Layer 12 of a small transformer language model trained on English Wikipedia (16 layers, counted from 0, width 64).
A neuron's activation on a vector x is SiLU(gate . x) times (in . x), where the dot is the dot product.

Input weights of the MLP neurons that the questions are about. A number n stands for (n - 500) times 0.0017.
n47 gate: 541 387 275 808 536 459 727 421 732 473 527 370 332 154 522 430 385 297 626 571 667 486 456 653 455 597 368 353 526 539 550 571 305 487 291 376 364 290 353 509 664 857 428 605 401 586 518 315 89 496 759 451 435 450 443 398 325 583 603 457 441 639 578 486
n85 gate: 531 475 510 286 662 505 633 618 900 515 490 358 730 975 297 568 749 490 317 762 783 869 475 569 602 212 295 742 465 441 698 540 618 685 510 578 439 414 490 244 395 315 581 680 586 613 525 449 645 545 667 505 456 525 376 545 248 633 525 334 520 778 691 449
n134 gate: 265 244 414 579 535 442 487 676 263 522 692 583 522 413 474 696 815 650 606 548 504 647 611 479 553 245 553 548 371 723 345 378 753 574 435 685 522 452 486 417 773 391 579 634 381 554 483 566 448 482 800 178 487 654 560 600 175 462 469 423 637 368 778 545
n162 gate: 460 469 684 669 434 358 518 530 389 327 407 567 739 570 315 387 141 522 641 557 620 322 615 461 451 315 575 587 577 513 364 552 788 660 418 258 642 325 388 304 798 564 315 455 631 562 543 504 431 509 495 452 521 412 650 591 461 918 364 275 553 408 536 206
n185 gate: 326 243 504 552 795 743 285 588 376 428 600 365 444 367 465 614 428 658 685 523 295 345 706 500 568 299 727 563 400 584 567 461 397 446 414 576 627 351 395 695 523 507 476 384 492 428 519 567 240 590 399 465 313 607 531 519 688 584 527 310 460 720 452 548
n227 gate: 512 435 383 362 358 591 348 496 446 471 467 592 323 389 953 517 592 590 545 484 860 640 302 508 706 260 290 642 671 456 578 484 459 323 524 563 574 337 475 472 444 344 390 363 329 587 480 525 596 516 256 206 508 598 508 411 602 674 533 508 627 533 496 574
n234 gate: 356 381 471 611 557 413 545 416 504 570 294 489 434 500 304 483 604 615 623 500 528 475 829 568 289 560 702 269 440 452 615 569 459 492 694 450 595 358 688 306 592 522 148 488 781 483 528 537 303 370 483 512 575 488 668 419 296 250 480 330 430 500 234 686
n269 gate: 399 665 455 277 596 764 557 582 801 354 646 500 609 455 387 483 545 496 733 692 528 553 605 594 524 429 443 711 488 567 311 540 455 262 635 410 528 540 549 548 630 273 347 553 316 528 460 427 504 624 471 302 862 597 363 595 680 329 436 438 520 388 623 370
n299 gate: 189 542 645 488 488 584 365 545 483 597 289 368 462 351 454 496 231 379 471 707 439 238 439 638 770 770 513 628 476 411 287 463 395 644 595 709 449 350 598 628 594 557 417 555 475 627 311 433 640 400 612 434 544 203 561 578 425 715 483 444 303 283 678 601
n366 gate: 546 265 414 402 387 678 428 520 750 462 394 296 699 815 517 431 543 584 408 604 734 598 374 594 661 574 458 458 459 590 433 566 483 330 508 714 826 178 757 388 430 362 580 560 487 407 508 395 376 609 599 413 472 508 369 571 755 374 513 650 534 412 261 385
n47 in: 485 355 466 762 553 544 568 804 519 344 656 639 893 541 481 366 421 379 457 443 429 592 607 589 631 349 408 682 547 851 461 334 500 562 619 559 524 98 534 909 703 430 625 729 471 641 377 780 358 462 421 500 411 409 669 495 490 472 323 899 597 385 544 500
n85 in: 246 150 504 520 756 491 441 652 671 385 474 565 237 567 618 552 513 606 530 538 500 649 598 537 696 347 564 425 516 508 593 475 568 537 375 879 509 387 694 613 599 508 416 773 399 483 662 580 446 584 344 350 504 530 451 629 496 590 382 476 284 361 487 952
n134 in: 451 484 624 424 701 406 297 539 545 606 500 627 488 296 492 575 706 702 367 616 299 753 566 406 626 287 602 600 232 669 472 679 528 893 420 496 541 404 471 444 532 360 278 508 343 410 401 318 603 355 575 337 434 379 555 679 512 543 412 512 411 371 488 610
n162 in: 608 388 702 527 665 421 354 412 429 558 338 530 525 353 599 189 239 479 310 586 496 546 564 552 338 573 642 574 464 625 624 716 417 370 357 201 471 664 601 349 415 692 228 349 278 358 394 492 553 615 449 512 608 570 552 537 447 604 512 305 446 446 886 521
n185 in: 356 572 515 493 508 530 500 533 614 572 310 666 428 408 278 492 558 428 387 612 400 656 339 632 424 548 317 590 643 416 406 530 424 437 500 346 439 496 208 180 344 548 334 618 609 470 504 557 748 290 550 314 288 402 544 712 515 412 721 587 458 519 489 496
n227 in: 598 602 500 707 479 358 483 277 384 732 650 485 393 639 530 719 444 466 487 479 479 354 430 628 406 658 444 546 409 748 636 492 791 626 412 513 509 525 539 613 391 558 394 229 665 547 433 782 228 517 579 668 730 504 707 336 517 286 741 328 560 619 344 298
n234 in: 523 588 246 382 644 461 758 493 701 377 454 689 777 672 691 543 344 469 435 508 526 477 500 660 631 545 646 420 563 712 496 635 515 643 575 477 631 534 593 621 770 396 305 763 489 593 500 381 507 496 414 428 548 393 537 466 378 629 413 408 416 527 337 284
n269 in: 311 637 275 526 398 682 480 450 560 361 437 447 445 463 476 577 824 437 551 516 454 448 633 263 449 492 623 765 477 576 339 612 583 415 469 392 611 309 720 597 785 564 476 782 496 595 492 772 454 383 613 469 584 582 416 597 434 310 465 542 768 625 400 516
n299 in: 172 238 278 630 776 700 460 375 715 769 350 504 425 491 781 525 374 431 762 574 616 495 682 630 490 713 799 529 548 457 678 228 246 588 520 465 191 446 288 520 277 554 643 475 406 425 442 287 534 589 673 729 557 297 635 495 441 404 805 695 331 451 324 565
n366 in: 687 395 702 620 635 437 578 575 524 586 531 521 371 707 430 724 330 621 411 435 595 433 395 534 480 325 539 608 572 855 671 630 789 466 561 401 234 373 579 546 561 443 473 681 357 276 588 430 645 380 388 435 658 325 492 596 593 500 365 369 562 415 512 559

Each question shows a token from some text and the vector x that enters the MLP there. A number n stands for (n - 500) times 0.0067.

" First": 444 414 498 680 451 446 453 374 391 564 481 728 474 525 489 493 465 529 522 557 555 494 472 553 469 517 465 545 602 575 478 372 398 487 570 571 531 450 493 489 560 360 567 442 658 502 492 489 488 552 550 536 537 566 572 451 749 391 380 601 384 608 370 547
The neuron with the highest activation: n227

" G": 575 530 555 511 498 389 529 465 452 481 544 512 595 607 566 613 536 535 512 490 550 567 467 87 447 608 409 576 588 492 532 411 441 518 594 458 361 607 623 548 515 610 522 441 487 484 511 427 488 608 570 554 400 531 625 484 598 417 522 466 581 535 521 443
The most active neuron and its activation: n185, at about 0.36

"ass": 503 569 517 575 415 484 646 566 614 536 473 671 395 501 538 496 560 354 516 520 439 518 627 332 495 530 485 546 395 481 324 471 506 489 563 560 572 539 423 380 411 289 346 418 478 396 476 533 410 476 479 501 495 542 571 580 418 453 635 345 441 527 448 643
The most active neuron and its activation: n134, at about 0.46

"ion": 587 687 556 596 474 445 560 695 437 393 469 691 523 574 490 516 583 446 568 471 397 580 524 551 575 466 463 543 583 682 589 493 464 489 574 475 397 347 544 366 430 335 445 494 543 466 433 638 504 481 513 501 619 648 534 460 557 683 391 558 514 500 543 512
The most active neuron and its activation: n299, at about 0.69

" exper": 533 626 528 541 588 436 544 517 523 438 581 566 463 726 480 423 541 445 380 427 349 445 522 567 407 464 382 544 523 617 573 451 607 500 545 453 545 481 583 622 462 601 691 444 675 541 651 565 536 645 545 451 574 487 545 353 547 421 627 338 386 576 482 446
The most active neuron and its activation: n134, at about 0.65

"s": 602 473 545 502 392 504 499 601 428 500 558 807 425 471 540 537 488 481 594 403 452 528 519 440 464 578 384 513 515 490 461 619 465 562 454 359 480 412 556 444 464 326 428 475 565 394 541 490 615 458 452 442 562 516 555 489 544 616 432 598 672 484 459 405
The neuron with the highest activation: n299

":": 572 464 431 665 465 552 542 443 463 456 535 856 488 519 505 463 431 490 496 436 432 525 553 569 511 409 621 491 560 418 450 494 488 489 469 473 458 534 522 588 448 606 508 525 515 624 514 414 568 517 452 515 566 496 592 472 498 492 548 538 454 581 481 474
Which two neurons fire most, strongest first? n47, n134

" (": 448 510 578 626 614 484 450 419 352 435 381 684 460 407 462 487 480 552 598 439 431 484 535 453 345 464 349 334 471 453 414 306 468 642 550 436 460 565 449 524 408 587 407 488 436 444 472 536 462 488 396 451 417 531 375 601 519 474 444 615 463 609 361 509
The most active neuron and its activation: n185, at about 1.1

" r": 482 463 588 432 547 546 448 503 511 497 370 709 474 645 453 490 377 502 498 406 516 310 505 310 467 574 522 566 535 509 529 391 413 494 617 481 556 548 492 516 394 660 575 437 484 498 645 496 656 540 492 473 604 453 593 468 477 482 427 455 332 590 548 431
Which two neurons fire most, strongest first? n299, n162

" out": 422 448 424 520 519 531 480 411 324 440 435 793 532 571 470 491 400 514 449 443 472 537 426 637 620 609 502 551 520 470 467 381 501 450 542 541 497 485 541 540 374 567 434 346 564 397 537 405 571 482 440 443 487 571 518 473 383 451 430 372 499 455 453 417
Which three neurons fire most, strongest first? n269, n227, n234

"0": 433 454 488 530 517 543 511 537 597 495 494 875 462 501 495 472 514 492 522 403 545 528 512 655 502 460 504 586 520 545 479 449 541 500 456 485 496 498 451 425 414 675 454 537 469 481 446 443 451 511 470 599 515 511 482 554 538 315 520 495 535 498 527 442
The neuron with the highest activation: n47

" bre": 575 664 457 449 505 611 339 417 354 538 473 610 510 789 430 616 514 410 583 413 538 451 477 379 496 499 579 490 444 494 587 414 459 580 542 411 534 539 581 561 440 575 643 478 502 329 565 587 504 613 519 578 561 574 455 559 414 396 422 528 364 609 589 472
The most active neuron and its activation: n134, at about 0.42

" last": 456 416 379 623 471 545 541 438 481 517 517 846 464 536 485 492 491 510 461 377 545 493 530 698 438 553 455 552 514 523 510 409 468 446 457 511 510 560 489 474 420 493 585 435 536 463 498 486 395 565 460 568 522 527 556 524 614 401 534 495 434 478 471 541
The most active neuron and its activation: n134, at about 0.34

" ": 564 606 537 181 519 552 481 564 517 426 418 624 449 340 459 557 592 538 554 422 377 460 622 501 482 578 528 507 535 541 431 413 485 559 499 435 517 521 512 528 502 527 518 455 543 545 500 569 638 490 467 603 378 617 559 480 466 405 530 483 410 575 391 523
The neuron with the highest activation: n366

"r": 524 377 482 431 369 623 347 514 423 444 352 459 616 579 375 544 286 469 515 398 541 461 523 434 450 641 594 616 661 381 540 499 575 498 462 482 452 628 690 528 389 472 545 397 669 479 547 613 557 532 549 528 533 514 576 509 457 293 427 476 522 594 439 482
The neuron with the highest activation: n134

" prov": 566 553 568 463 507 638 465 350 572 495 547 655 495 765 515 564 542 433 658 443 500 491 555 497 539 546 433 499 445 646 532 550 549 458 555 501 479 702 506 677 366 589 601 457 564 337 609 492 472 636 440 511 461 512 538 567 513 527 545 454 547 676 466 564
Which three neurons fire most, strongest first? n134, n47, n162

"ens": 704 479 437 513 336 628 392 468 484 422 486 603 416 490 420 515 574 414 516 410 499 537 584 497 597 581 418 546 466 624 366 522 607 543 527 438 389 628 643 555 387 280 442 383 621 631 645 518 650 497 518 597 469 483 531 516 509 457 468 455 528 392 556 396
Which three neurons fire most, strongest first? n299, n85, n269

"el": 485 493 477 447 430 441 391 522 418 486 403 669 477 637 356 729 694 514 357 487 397 521 542 365 505 580 452 718 519 467 503 459 559 605 488 400 587 596 528 493 404 450 670 557 579 543 536 412 455 405 560 469 567 503 522 443 521 513 507 454 589 395 489 609
The most active neuron and its activation: n134, at about 2

"ast": 540 354 474 682 316 500 563 395 436 540 447 598 572 553 525 482 450 586 502 570 521 475 482 460 442 514 398 627 485 513 437 448 484 427 421 606 485 604 492 461 534 272 493 545 568 387 625 496 609 559 496 578 436 536 492 530 682 364 334 612 369 429 382 676
Which two neurons fire most, strongest first? n366, n162

"ov": 519 604 581 462 395 439 477 447 622 408 420 694 395 502 535 637 420 508 542 408 447 445 480 392 306 402 605 522 557 647 460 634 617 541 439 437 357 626 521 404 418 562 489 558 502 412 581 624 558 635 486 425 463 574 521 477 582 539 486 576 490 376 451 517
Which three neurons fire most, strongest first? n162, n47, n299

",": 488 549 502 629 419 589 528 445 395 464 465 882 435 452 490 573 454 533 579 553 462 394 619 539 502 476 507 430 501 452 517 489 475 514 530 486 444 472 466 492 460 548 506 452 522 495 517 478 546 536 416 528 588 512 509 508 431 465 563 472 505 440 528 507
The most active neuron and its activation: n162, at about 0.16

" the": 484 446 500 508 549 543 526 550 556 509 524 884 484 530 511 471 491 495 495 433 536 535 532 673 474 463 492 575 529 543 487 456 529 474 456 491 506 501 459 454 427 675 472 548 473 479 462 455 432 491 497 605 493 499 470 535 558 320 508 520 506 493 521 470
The neuron with the highest activation: n47

"23": 529 523 587 592 456 356 509 400 366 496 569 688 549 371 534 551 515 605 531 546 492 445 453 640 471 445 438 348 449 530 409 450 364 401 589 526 446 486 448 410 344 473 562 516 565 331 597 302 533 493 538 526 662 491 421 479 560 378 413 567 472 499 437 451
The neuron with the highest activation: n85

"st": 562 484 464 636 429 523 309 482 504 453 434 686 511 467 442 431 279 585 617 528 540 519 488 438 442 524 595 453 396 548 466 485 380 427 455 563 550 496 680 366 499 489 358 508 613 416 590 572 501 589 548 498 611 552 559 513 699 420 392 553 443 542 360 531
The neuron with the highest activation: n162

"ased": 471 552 555 628 426 518 502 451 379 493 492 650 479 600 528 457 489 521 509 430 642 488 587 637 675 677 634 504 548 490 403 306 453 486 469 457 538 433 516 694 450 325 525 553 578 573 553 517 497 547 524 565 464 584 424 465 514 391 478 333 519 448 348 517
The neuron with the highest activation: n234

"50": 589 504 584 535 350 454 416 423 549 421 365 630 476 350 540 529 529 637 474 536 426 490 423 655 538 559 555 573 454 539 335 465 425 662 518 535 483 471 417 595 574 399 426 418 667 514 500 516 630 539 264 594 441 503 461 481 565 407 552 367 409 598 596 548
The neuron with the highest activation: n185

" ground": 575 429 477 638 522 676 587 570 402 420 478 762 444 536 336 459 463 401 417 573 510 500 520 592 565 510 470 564 533 374 399 330 451 547 525 554 508 526 556 503 423 276 480 508 534 500 539 543 449 522 484 482 489 563 547 537 618 508 454 474 490 521 568 491
Which three neurons fire most, strongest first? n185, n85, n234

"ab": 486 588 395 480 507 471 541 532 528 461 419 652 508 685 435 430 421 585 496 555 567 507 464 365 576 524 588 685 470 589 339 549 590 555 510 492 422 602 551 433 341 511 439 485 519 625 566 507 455 733 340 571 528 436 608 477 369 471 558 374 434 518 469 586
Which two neurons fire most, strongest first? n162, n85

" fin": 688 695 451 548 683 635 486 501 543 446 620 521 492 511 353 515 487 435 562 388 439 411 561 599 486 663 380 564 477 635 468 281 465 469 482 462 511 626 524 699 437 514 714 497 554 491 405 572 530 526 475 421 523 503 598 435 591 440 547 470 336 574 494 542
Which two neurons fire most, strongest first? n134, n85

")\n": 514 542 537 719 499 555 578 480 545 482 476 736 482 492 436 574 540 402 552 481 437 473 620 554 503 422 558 399 483 560 517 350 390 607 513 471 347 458 573 557 499 638 549 492 516 425 560 474 379 492 519 390 375 506 561 421 466 557 487 497 465 576 460 403
The neuron with the highest activation: n47

" natural": 461 538 543 556 643 452 618 444 485 457 390 759 502 617 426 484 510 356 338 454 432 463 501 500 584 517 385 513 467 538 559 490 584 445 452 562 526 466 489 504 418 341 522 480 543 482 586 613 502 602 511 459 642 593 625 513 575 311 433 466 381 518 462 597
The neuron with the highest activation: n85

"orth": 634 438 559 631 349 547 602 441 388 512 500 524 610 512 600 341 491 724 525 619 714 458 484 511 582 672 450 530 558 606 448 520 481 496 604 486 458 554 606 360 431 425 521 483 424 376 551 561 636 474 445 615 403 537 458 574 567 483 573 526 430 512 388 514
The most active neuron and its activation: n366, at about 1.7

"ell": 614 589 509 514 468 478 482 553 391 428 425 499 577 335 538 582 721 595 361 453 517 552 708 481 501 605 505 488 627 564 422 541 539 368 531 556 546 458 522 460 292 337 511 421 402 540 523 590 597 523 402 610 550 610 398 435 511 487 514 639 465 401 453 457
The neuron with the highest activation: n299

" and": 457 444 501 548 554 539 506 538 562 510 514 886 474 521 503 488 488 486 507 413 545 535 536 665 475 484 492 585 514 524 487 443 538 499 463 476 505 473 440 449 436 665 485 534 473 489 459 469 447 503 508 604 489 515 460 531 536 323 516 498 508 473 529 456
The neuron with the highest activation: n47

" P": 567 659 551 422 580 446 518 382 432 455 553 547 448 660 456 622 459 575 615 428 533 537 498 155 394 628 564 522 561 464 569 432 470 636 449 408 461 467 494 531 468 645 473 578 425 434 574 483 437 502 494 458 566 445 559 549 727 445 592 476 469 543 481 493
The neuron with the highest activation: n47

"ank": 494 534 590 564 570 619 565 537 372 410 542 632 484 400 449 473 357 473 446 391 660 546 562 545 623 519 564 455 577 543 341 437 518 468 520 522 382 611 544 476 456 260 612 521 737 566 584 491 510 614 399 474 462 498 606 626 491 530 434 502 449 438 505 604
The neuron with the highest activation: n185

"ip": 398 453 439 460 505 365 583 501 540 402 450 625 534 365 473 600 532 423 406 404 506 576 411 414 515 307 627 501 589 701 419 506 492 703 530 518 518 503 520 444 398 386 419 491 652 431 519 599 530 568 353 434 514 635 576 523 585 567 531 457 308 431 487 546
The neuron with the highest activation: n134

" |": 521 472 521 795 472 436 520 348 543 452 418 751 441 507 521 486 504 475 487 482 461 511 643 446 499 404 523 463 516 513 620 387 474 565 452 482 455 545 496 504 434 540 462 490 577 515 488 475 622 474 447 486 531 485 589 389 568 507 509 501 460 462 493 532
Which three neurons fire most, strongest first? n162, n269, n47

" V": 595 715 586 459 561 479 459 313 453 421 462 602 412 432 562 655 479 468 543 477 434 526 463 136 369 541 490 550 510 568 456 458 533 418 458 391 401 527 529 528 407 607 624 516 509 434 499 541 510 506 388 621 474 432 524 504 618 586 576 452 511 478 503 559
Which two neurons fire most, strongest first? n47, n234

" Br": 488 471 539 456 427 577 376 427 361 495 407 590 518 627 485 641 454 547 479 413 580 417 473 170 471 568 570 551 530 485 519 365 439 491 635 482 707 556 577 503 481 509 618 547 595 423 542 479 516 565 428 671 442 503 532 514 487 418 522 545 460 627 425 568
The neuron with the highest activation: n134